Layer 3 of a small transformer language model trained on English Wikipedia (13 layers, counted from 0, width 64).
Take only the direct path to the model's output, skipping the later layers: a vector added to the residual stream pushes a token's score in proportion to its dot product with that token's output vector.

Output vectors of the tokens that the questions are about. A number n stands for (n - 128) times 0.02.
"ies": 63, 115, 92, 94, 101, 120, 178, 120, 107, 163, 156, 92, 135, 141, 119, 149, 135, 86, 120, 193, 228, 127, 162, 119, 107, 147, 142, 140, 134, 117, 122, 113, 173, 141, 121, 149, 100, 117, 104, 125, 172, 169, 165, 136, 122, 169, 156, 145, 139, 113, 118, 150, 122, 109, 108, 92, 66, 99, 109, 62, 128, 104, 146, 126
" Security": 140, 103, 108, 138, 127, 143, 136, 145, 113, 126, 113, 116, 163, 125, 141, 124, 113, 104, 74, 180, 136, 79, 117, 150, 82, 141, 90, 75, 193, 170, 125, 125, 101, 112, 144, 91, 190, 115, 124, 151, 139, 100, 152, 117, 134, 155, 201, 159, 85, 127, 104, 144, 134, 124, 152, 118, 107, 118, 120, 124, 126, 109, 163, 133
" Label": 129, 87, 75, 127, 132, 159, 131, 118, 125, 102, 39, 146, 155, 160, 138, 136, 146, 68, 96, 83, 128, 115, 47, 151, 108, 127, 116, 161, 147, 204, 117, 95, 60, 115, 142, 108, 142, 194, 155, 169, 157, 126, 164, 115, 87, 175, 146, 149, 142, 90, 126, 130, 84, 141, 158, 166, 140, 138, 132, 98, 164, 140, 163, 107
"ash": 124, 122, 112, 163, 142, 150, 134, 119, 142, 142, 112, 146, 144, 140, 98, 122, 131, 151, 107, 140, 173, 100, 98, 155, 128, 163, 123, 95, 161, 92, 122, 131, 135, 106, 143, 102, 100, 134, 133, 128, 145, 130, 186, 104, 134, 151, 111, 119, 138, 123, 68, 92, 118, 73, 139, 102, 146, 189, 153, 81, 115, 138, 168, 102
"tle": 125, 87, 92, 138, 155, 151, 151, 159, 154, 99, 116, 160, 155, 144, 123, 144, 112, 87, 140, 167, 236, 119, 113, 141, 50, 172, 94, 107, 103, 110, 124, 137, 127, 129, 82, 77, 151, 116, 69, 121, 145, 86, 137, 150, 142, 192, 98, 142, 97, 126, 112, 91, 190, 124, 101, 114, 130, 118, 79, 126, 132, 180, 200, 142
"via": 95, 118, 100, 81, 169, 126, 174, 131, 126, 127, 120, 174, 148, 107, 119, 140, 96, 156, 113, 122, 107, 131, 131, 140, 102, 177, 114, 161, 75, 126, 122, 161, 90, 162, 194, 87, 174, 143, 117, 142, 112, 135, 162, 108, 130, 148, 113, 140, 67, 55, 128, 133, 109, 136, 228, 95, 91, 114, 141, 120, 127, 61, 183, 158
"oke": 107, 105, 73, 132, 153, 156, 180, 153, 132, 152, 75, 160, 149, 110, 99, 123, 154, 134, 175, 110, 136, 130, 167, 122, 91, 151, 129, 99, 156, 142, 125, 133, 118, 100, 95, 96, 132, 148, 126, 129, 158, 125, 177, 105, 127, 134, 116, 164, 125, 134, 84, 117, 139, 86, 130, 146, 115, 109, 100, 17, 189, 153, 173, 113
"Population": 141, 60, 64, 127, 134, 113, 149, 144, 191, 121, 113, 169, 105, 130, 150, 152, 70, 57, 92, 124, 122, 149, 94, 160, 134, 170, 138, 112, 198, 179, 114, 137, 161, 128, 168, 84, 141, 155, 119, 118, 181, 59, 163, 84, 149, 208, 162, 152, 42, 115, 178, 143, 135, 71, 134, 169, 63, 128, 114, 128, 129, 48, 157, 93
"dam": 136, 159, 94, 128, 124, 168, 168, 162, 132, 123, 129, 179, 159, 154, 57, 156, 79, 92, 84, 124, 153, 67, 178, 123, 51, 163, 88, 110, 137, 153, 123, 145, 172, 93, 128, 129, 141, 131, 105, 126, 94, 153, 168, 138, 166, 201, 155, 113, 104, 73, 109, 145, 170, 71, 124, 136, 116, 169, 86, 116, 73, 117, 181, 94
"icial": 109, 148, 110, 124, 89, 118, 136, 98, 116, 104, 93, 180, 148, 106, 146, 138, 106, 59, 54, 155, 175, 70, 51, 160, 119, 173, 125, 89, 175, 172, 117, 87, 138, 148, 143, 93, 152, 185, 175, 112, 142, 84, 154, 85, 150, 128, 174, 149, 108, 139, 104, 177, 166, 188, 126, 96, 123, 106, 147, 63, 84, 197, 185, 119
"apt": 120, 194, 101, 111, 143, 152, 101, 133, 157, 104, 126, 202, 149, 118, 105, 151, 92, 97, 117, 89, 174, 63, 81, 94, 99, 180, 107, 130, 193, 134, 119, 140, 70, 136, 154, 88, 143, 138, 158, 101, 124, 114, 147, 138, 116, 160, 127, 150, 128, 160, 49, 104, 83, 103, 175, 127, 125, 123, 157, 128, 144, 147, 186, 115
"cted": 105, 146, 89, 144, 147, 190, 131, 188, 110, 120, 151, 195, 154, 134, 110, 78, 63, 95, 70, 154, 123, 100, 90, 145, 104, 172, 119, 92, 175, 78, 112, 104, 165, 123, 169, 100, 179, 158, 93, 137, 87, 99, 135, 55, 95, 193, 169, 141, 116, 84, 113, 128, 112, 148, 118, 151, 89, 101, 160, 78, 135, 168, 211, 197
"uction": 99, 84, 97, 112, 54, 119, 114, 191, 125, 99, 134, 178, 116, 114, 106, 157, 129, 43, 111, 145, 170, 113, 74, 184, 102, 157, 133, 83, 177, 170, 119, 121, 52, 104, 112, 125, 127, 182, 123, 127, 148, 152, 181, 139, 118, 179, 158, 149, 138, 153, 134, 151, 116, 140, 207, 105, 54, 143, 119, 34, 176, 130, 165, 117
"]": 110, 77, 105, 182, 123, 166, 104, 131, 121, 150, 77, 163, 190, 154, 130, 164, 125, 161, 111, 151, 115, 60, 159, 169, 114, 167, 145, 120, 155, 142, 124, 110, 104, 97, 133, 169, 103, 146, 77, 138, 175, 49, 137, 140, 94, 101, 95, 141, 112, 141, 115, 179, 118, 140, 146, 174, 29, 106, 131, 167, 67, 150, 165, 83
" Norway": 107, 139, 69, 143, 160, 168, 152, 160, 99, 91, 117, 177, 145, 130, 116, 147, 122, 98, 108, 131, 109, 154, 117, 112, 101, 147, 102, 140, 131, 181, 124, 143, 116, 132, 166, 107, 98, 125, 149, 126, 158, 137, 139, 109, 165, 120, 114, 163, 99, 105, 118, 123, 127, 91, 147, 134, 107, 183, 109, 107, 102, 131, 122, 119
" Emperor": 89, 111, 91, 131, 130, 154, 147, 158, 154, 120, 139, 142, 124, 145, 131, 139, 116, 65, 86, 148, 109, 101, 123, 158, 142, 132, 86, 130, 178, 156, 122, 162, 82, 128, 154, 132, 82, 147, 136, 134, 140, 86, 144, 117, 141, 128, 171, 123, 127, 101, 102, 108, 128, 130, 161, 138, 97, 141, 132, 113, 120, 138, 140, 156
"itude": 82, 61, 118, 126, 70, 120, 106, 149, 143, 119, 87, 165, 121, 140, 153, 132, 103, 151, 169, 188, 143, 89, 97, 144, 109, 151, 143, 137, 183, 148, 115, 149, 130, 153, 154, 122, 135, 111, 152, 119, 153, 99, 206, 53, 157, 183, 126, 144, 80, 116, 118, 106, 123, 125, 156, 106, 89, 134, 139, 86, 98, 92, 171, 146
"ial": 122, 111, 78, 107, 111, 113, 188, 117, 131, 147, 106, 136, 149, 134, 146, 144, 130, 59, 89, 158, 246, 129, 140, 112, 57, 140, 80, 111, 135, 85, 123, 123, 161, 164, 89, 122, 136, 111, 145, 99, 110, 113, 155, 133, 127, 143, 142, 193, 139, 144, 111, 159, 154, 158, 99, 80, 115, 107, 174, 147, 85, 149, 178, 94
"180": 121, 73, 104, 136, 180, 133, 148, 135, 104, 85, 127, 188, 126, 132, 110, 145, 141, 81, 87, 175, 158, 95, 122, 138, 128, 148, 117, 114, 125, 134, 116, 125, 127, 125, 168, 105, 124, 152, 118, 110, 144, 107, 149, 152, 112, 174, 85, 174, 94, 163, 70, 115, 117, 106, 144, 176, 111, 129, 126, 127, 97, 159, 130, 149
"eth": 102, 79, 128, 145, 102, 103, 143, 126, 90, 126, 170, 175, 118, 144, 115, 143, 134, 142, 106, 133, 176, 103, 138, 123, 101, 169, 119, 112, 150, 163, 124, 150, 91, 141, 115, 100, 120, 142, 145, 109, 110, 103, 204, 162, 144, 151, 114, 139, 123, 134, 126, 114, 67, 88, 109, 104, 162, 170, 137, 81, 96, 126, 173, 144
"onym": 116, 113, 63, 114, 145, 128, 106, 180, 174, 121, 108, 158, 83, 138, 149, 154, 119, 108, 92, 178, 178, 115, 88, 107, 144, 166, 97, 139, 174, 109, 117, 155, 30, 124, 129, 87, 139, 164, 176, 89, 138, 86, 165, 121, 166, 182, 152, 130, 150, 109, 130, 118, 96, 114, 97, 110, 85, 100, 83, 145, 139, 171, 190, 145
"pped": 94, 103, 96, 149, 168, 162, 150, 133, 111, 125, 136, 174, 160, 138, 111, 75, 125, 106, 152, 125, 148, 78, 123, 137, 82, 179, 95, 101, 130, 108, 114, 144, 70, 122, 179, 129, 162, 150, 87, 157, 113, 117, 128, 110, 124, 192, 122, 174, 117, 47, 115, 99, 103, 88, 129, 148, 120, 117, 124, 110, 129, 156, 213, 208
"ost": 123, 130, 91, 146, 84, 105, 160, 133, 94, 115, 120, 172, 133, 90, 151, 135, 159, 150, 152, 171, 149, 160, 144, 119, 106, 168, 171, 103, 160, 122, 123, 130, 124, 133, 59, 110, 147, 136, 154, 114, 97, 67, 162, 133, 155, 173, 116, 143, 122, 154, 116, 97, 92, 114, 123, 115, 102, 116, 122, 71, 129, 141, 177, 110

Each question shows what one neuron of this layer's MLP adds at an activation of 1. A number n stands for (n - 128) times 0.011.

n177: 92, 102, 144, 116, 158, 143, 109, 140, 143, 107, 141, 102, 94, 118, 133, 155, 113, 119, 129, 106, 130, 99, 117, 113, 156, 116, 133, 128, 126, 119, 147, 134, 159, 97, 127, 109, 130, 150, 167, 97, 146, 131, 163, 158, 146, 145, 151, 120, 137, 117, 137, 144, 130, 133, 120, 85, 163, 105, 119, 118, 105, 139, 144, 111
Which three tokens does it push up most, strongest first? "onym", "icial", "eth"

n111: 144, 140, 125, 111, 145, 112, 116, 144, 141, 140, 119, 136, 108, 130, 114, 140, 94, 112, 124, 113, 146, 125, 96, 118, 131, 138, 121, 99, 156, 110, 146, 109, 131, 148, 134, 127, 153, 141, 151, 118, 149, 127, 144, 88, 137, 101, 168, 143, 123, 131, 101, 87, 125, 154, 128, 106, 83, 122, 148, 114, 144, 160, 138, 142
Pushed up most: "icial"

n92: 121, 141, 134, 102, 120, 84, 153, 110, 134, 148, 145, 152, 145, 86, 166, 112, 124, 107, 91, 131, 157, 130, 144, 118, 112, 153, 92, 93, 68, 149, 145, 97, 165, 94, 97, 163, 172, 147, 104, 96, 172, 120, 162, 61, 182, 119, 177, 128, 148, 148, 113, 136, 105, 106, 136, 97, 148, 114, 156, 125, 105, 157, 144, 120
Which two tokens does it push up most, strongest first? "icial", "ial"

n97: 64, 92, 145, 115, 156, 110, 107, 111, 148, 159, 108, 120, 148, 155, 112, 117, 144, 134, 130, 115, 133, 162, 93, 136, 103, 139, 113, 114, 134, 135, 158, 117, 181, 148, 95, 128, 184, 124, 146, 123, 125, 130, 131, 117, 123, 150, 129, 105, 113, 131, 122, 114, 135, 134, 116, 165, 112, 116, 141, 142, 136, 126, 129, 85
Pushed up most: "Population"

n241: 105, 127, 185, 97, 142, 150, 148, 148, 83, 113, 191, 114, 168, 133, 151, 136, 101, 161, 147, 104, 101, 162, 114, 110, 141, 107, 153, 115, 151, 107, 105, 166, 129, 127, 122, 130, 103, 132, 170, 105, 126, 103, 130, 111, 169, 120, 96, 122, 164, 143, 114, 89, 154, 110, 83, 106, 129, 119, 136, 132, 155, 109, 125, 116
Pushed up most: "ost"

n112: 159, 108, 120, 117, 82, 135, 123, 139, 161, 121, 120, 140, 106, 147, 153, 106, 131, 108, 114, 169, 111, 121, 109, 132, 127, 102, 118, 170, 123, 128, 106, 129, 127, 125, 113, 103, 138, 122, 104, 106, 147, 190, 133, 126, 152, 142, 151, 119, 144, 142, 116, 136, 126, 159, 147, 110, 108, 120, 120, 129, 128, 120, 112, 142
Pushed up most: "uction"

n255: 113, 115, 158, 148, 153, 133, 124, 99, 115, 115, 128, 142, 185, 119, 141, 133, 124, 122, 123, 131, 126, 122, 113, 132, 123, 120, 106, 149, 117, 142, 138, 126, 137, 116, 121, 126, 138, 114, 130, 103, 134, 131, 140, 119, 112, 100, 133, 119, 125, 150, 126, 130, 127, 150, 132, 107, 147, 138, 124, 118, 135, 135, 140, 95
Pushed up most: "icial"

n173: 134, 111, 132, 108, 120, 127, 159, 120, 133, 133, 138, 74, 178, 145, 111, 134, 104, 127, 113, 88, 113, 128, 124, 74, 139, 159, 107, 109, 132, 121, 125, 101, 124, 140, 129, 96, 133, 124, 145, 173, 116, 89, 137, 122, 105, 158, 133, 140, 106, 136, 142, 171, 124, 147, 98, 168, 127, 118, 159, 142, 138, 121, 142, 150
Pushed up most: "cted"

n7: 134, 161, 135, 122, 112, 97, 132, 171, 120, 160, 138, 121, 140, 92, 128, 116, 104, 142, 127, 119, 147, 168, 115, 131, 117, 134, 157, 124, 135, 79, 165, 131, 102, 146, 101, 91, 137, 122, 168, 125, 98, 76, 186, 134, 156, 118, 136, 152, 124, 117, 138, 94, 146, 116, 120, 145, 93, 117, 92, 112, 138, 170, 131, 141
Which two tokens does it push up most, strongest first? "ost", "onym"

n121: 131, 169, 159, 114, 113, 89, 156, 170, 106, 130, 171, 148, 179, 100, 166, 133, 124, 118, 117, 109, 128, 140, 153, 137, 150, 89, 104, 134, 124, 168, 90, 114, 125, 147, 107, 126, 137, 110, 113, 133, 94, 123, 137, 130, 118, 96, 135, 97, 80, 147, 96, 160, 140, 113, 121, 116, 134, 172, 93, 154, 137, 106, 162, 113
Pushed up most: "dam"

n161: 123, 144, 148, 148, 132, 127, 133, 122, 133, 120, 78, 118, 146, 148, 154, 143, 111, 131, 115, 113, 117, 118, 97, 117, 143, 129, 124, 130, 115, 121, 133, 162, 111, 114, 141, 134, 119, 137, 119, 125, 115, 122, 128, 143, 130, 132, 138, 147, 120, 132, 115, 148, 142, 142, 122, 117, 127, 139, 135, 100, 117, 133, 139, 109
Pushed down most: "ies"

n171: 128, 148, 125, 101, 116, 112, 121, 116, 167, 127, 135, 106, 129, 110, 169, 115, 121, 114, 134, 74, 141, 155, 108, 118, 153, 173, 150, 145, 119, 113, 92, 124, 95, 149, 112, 140, 108, 131, 112, 123, 165, 163, 105, 128, 136, 125, 94, 124, 159, 120, 147, 117, 144, 146, 134, 169, 137, 137, 94, 111, 97, 131, 137, 151
Pushed down most: " Security"

n2: 119, 135, 113, 172, 73, 108, 139, 127, 162, 124, 143, 137, 86, 137, 184, 135, 116, 125, 102, 141, 119, 143, 112, 110, 122, 135, 144, 119, 127, 122, 140, 150, 127, 117, 99, 119, 119, 154, 122, 124, 123, 148, 121, 112, 140, 166, 120, 127, 162, 198, 109, 115, 112, 164, 117, 111, 97, 110, 162, 126, 86, 114, 129, 122
Pushed up most: "ost"

n37: 116, 132, 161, 115, 99, 100, 144, 120, 121, 109, 131, 160, 145, 127, 176, 135, 129, 160, 106, 135, 89, 107, 86, 136, 129, 134, 151, 132, 141, 111, 108, 133, 132, 125, 124, 97, 96, 133, 116, 137, 153, 147, 96, 134, 155, 140, 134, 130, 138, 130, 146, 109, 153, 147, 140, 79, 151, 116, 151, 119, 119, 113, 144, 85
Pushed up most: "icial"

n133: 137, 106, 161, 152, 111, 146, 118, 154, 83, 167, 111, 131, 153, 124, 110, 154, 123, 133, 126, 181, 162, 131, 136, 102, 110, 151, 133, 144, 90, 86, 124, 98, 99, 113, 138, 108, 115, 106, 134, 117, 136, 139, 163, 102, 121, 153, 158, 137, 145, 140, 155, 108, 115, 106, 113, 126, 123, 94, 139, 100, 145, 125, 170, 88
Pushed down most: " Emperor"

n226: 156, 109, 134, 97, 113, 145, 172, 138, 138, 131, 145, 121, 137, 134, 102, 133, 150, 166, 108, 144, 139, 133, 151, 118, 134, 130, 108, 160, 126, 119, 95, 103, 131, 119, 83, 154, 144, 113, 112, 111, 134, 110, 89, 128, 110, 104, 131, 109, 161, 106, 84, 153, 121, 135, 127, 166, 131, 133, 149, 140, 135, 135, 150, 107
Pushed up most: "]"

n78: 134, 130, 160, 109, 116, 123, 152, 135, 98, 105, 156, 85, 90, 215, 193, 108, 108, 98, 151, 117, 152, 168, 152, 159, 160, 72, 128, 75, 146, 114, 131, 103, 162, 109, 35, 184, 99, 119, 108, 120, 141, 137, 87, 186, 133, 80, 143, 143, 65, 90, 86, 214, 143, 195, 100, 178, 89, 134, 120, 136, 152, 91, 155, 148
Pushed down most: "apt"

n244: 156, 130, 106, 130, 143, 144, 107, 128, 127, 135, 98, 118, 143, 95, 126, 135, 116, 134, 97, 122, 131, 142, 132, 149, 131, 136, 158, 117, 150, 146, 156, 134, 130, 142, 131, 153, 151, 135, 133, 157, 113, 71, 122, 123, 129, 113, 113, 100, 130, 104, 118, 148, 97, 105, 105, 174, 97, 95, 140, 167, 111, 121, 131, 121
Pushed up most: "]"

n67: 149, 141, 196, 140, 98, 102, 115, 122, 62, 135, 170, 156, 102, 132, 116, 144, 112, 178, 134, 119, 120, 143, 116, 96, 141, 131, 146, 97, 137, 144, 59, 117, 134, 91, 143, 106, 148, 93, 111, 130, 103, 191, 125, 148, 107, 121, 175, 118, 124, 160, 128, 122, 120, 123, 101, 115, 183, 185, 99, 115, 107, 118, 155, 129
Pushed up most: "eth"

n186: 135, 146, 126, 163, 114, 105, 84, 141, 121, 127, 133, 118, 119, 146, 132, 119, 108, 114, 146, 139, 123, 118, 142, 139, 130, 108, 141, 150, 138, 136, 129, 123, 140, 154, 122, 131, 119, 129, 124, 174, 154, 127, 130, 127, 92, 129, 116, 128, 140, 121, 101, 151, 107, 109, 131, 115, 142, 114, 112, 153, 106, 102, 138, 128
Which three tokens does it push up most, strongest first? "]", "itude", "ies"

n104: 145, 115, 87, 137, 159, 141, 99, 128, 147, 101, 160, 124, 89, 140, 98, 115, 105, 96, 137, 139, 166, 134, 118, 128, 139, 114, 115, 133, 131, 148, 90, 117, 121, 145, 101, 144, 128, 166, 125, 151, 129, 136, 119, 131, 165, 155, 167, 109, 106, 116, 124, 107, 140, 126, 138, 161, 109, 112, 98, 153, 126, 110, 133, 131
Which two tokens does it push up most, strongest first? "Population", "onym"

n132: 104, 115, 136, 132, 144, 127, 147, 102, 123, 107, 110, 137, 148, 138, 118, 125, 136, 81, 151, 124, 119, 132, 147, 121, 116, 138, 111, 97, 115, 168, 165, 136, 129, 122, 128, 149, 129, 117, 128, 123, 117, 109, 99, 127, 132, 163, 149, 151, 106, 140, 128, 109, 146, 126, 142, 135, 107, 143, 140, 132, 112, 167, 114, 111
Pushed down most: "onym"

n100: 122, 131, 123, 144, 126, 146, 147, 144, 121, 163, 117, 89, 116, 164, 124, 126, 156, 134, 141, 169, 140, 119, 110, 115, 111, 155, 128, 97, 162, 128, 148, 133, 77, 159, 124, 120, 150, 122, 135, 142, 111, 145, 139, 145, 98, 79, 145, 142, 117, 130, 95, 130, 118, 141, 110, 124, 88, 133, 129, 117, 121, 117, 111, 136
Pushed up most: " Security"

n95: 102, 134, 137, 162, 123, 138, 127, 157, 133, 179, 105, 50, 180, 104, 131, 143, 154, 83, 91, 143, 77, 79, 152, 155, 163, 98, 134, 110, 105, 145, 119, 177, 128, 102, 132, 138, 120, 102, 105, 103, 145, 120, 169, 193, 66, 91, 80, 138, 133, 123, 153, 143, 120, 111, 187, 177, 154, 133, 166, 106, 148, 82, 141, 108
Pushed down most: "onym"

n36: 137, 104, 123, 142, 112, 155, 109, 148, 151, 139, 135, 124, 123, 133, 143, 94, 151, 128, 105, 100, 128, 139, 123, 121, 115, 105, 152, 148, 156, 105, 141, 133, 159, 106, 138, 95, 159, 115, 127, 179, 93, 142, 154, 102, 130, 126, 147, 91, 152, 87, 129, 76, 138, 138, 147, 112, 110, 105, 125, 113, 170, 113, 168, 110
Pushed up most: "cted"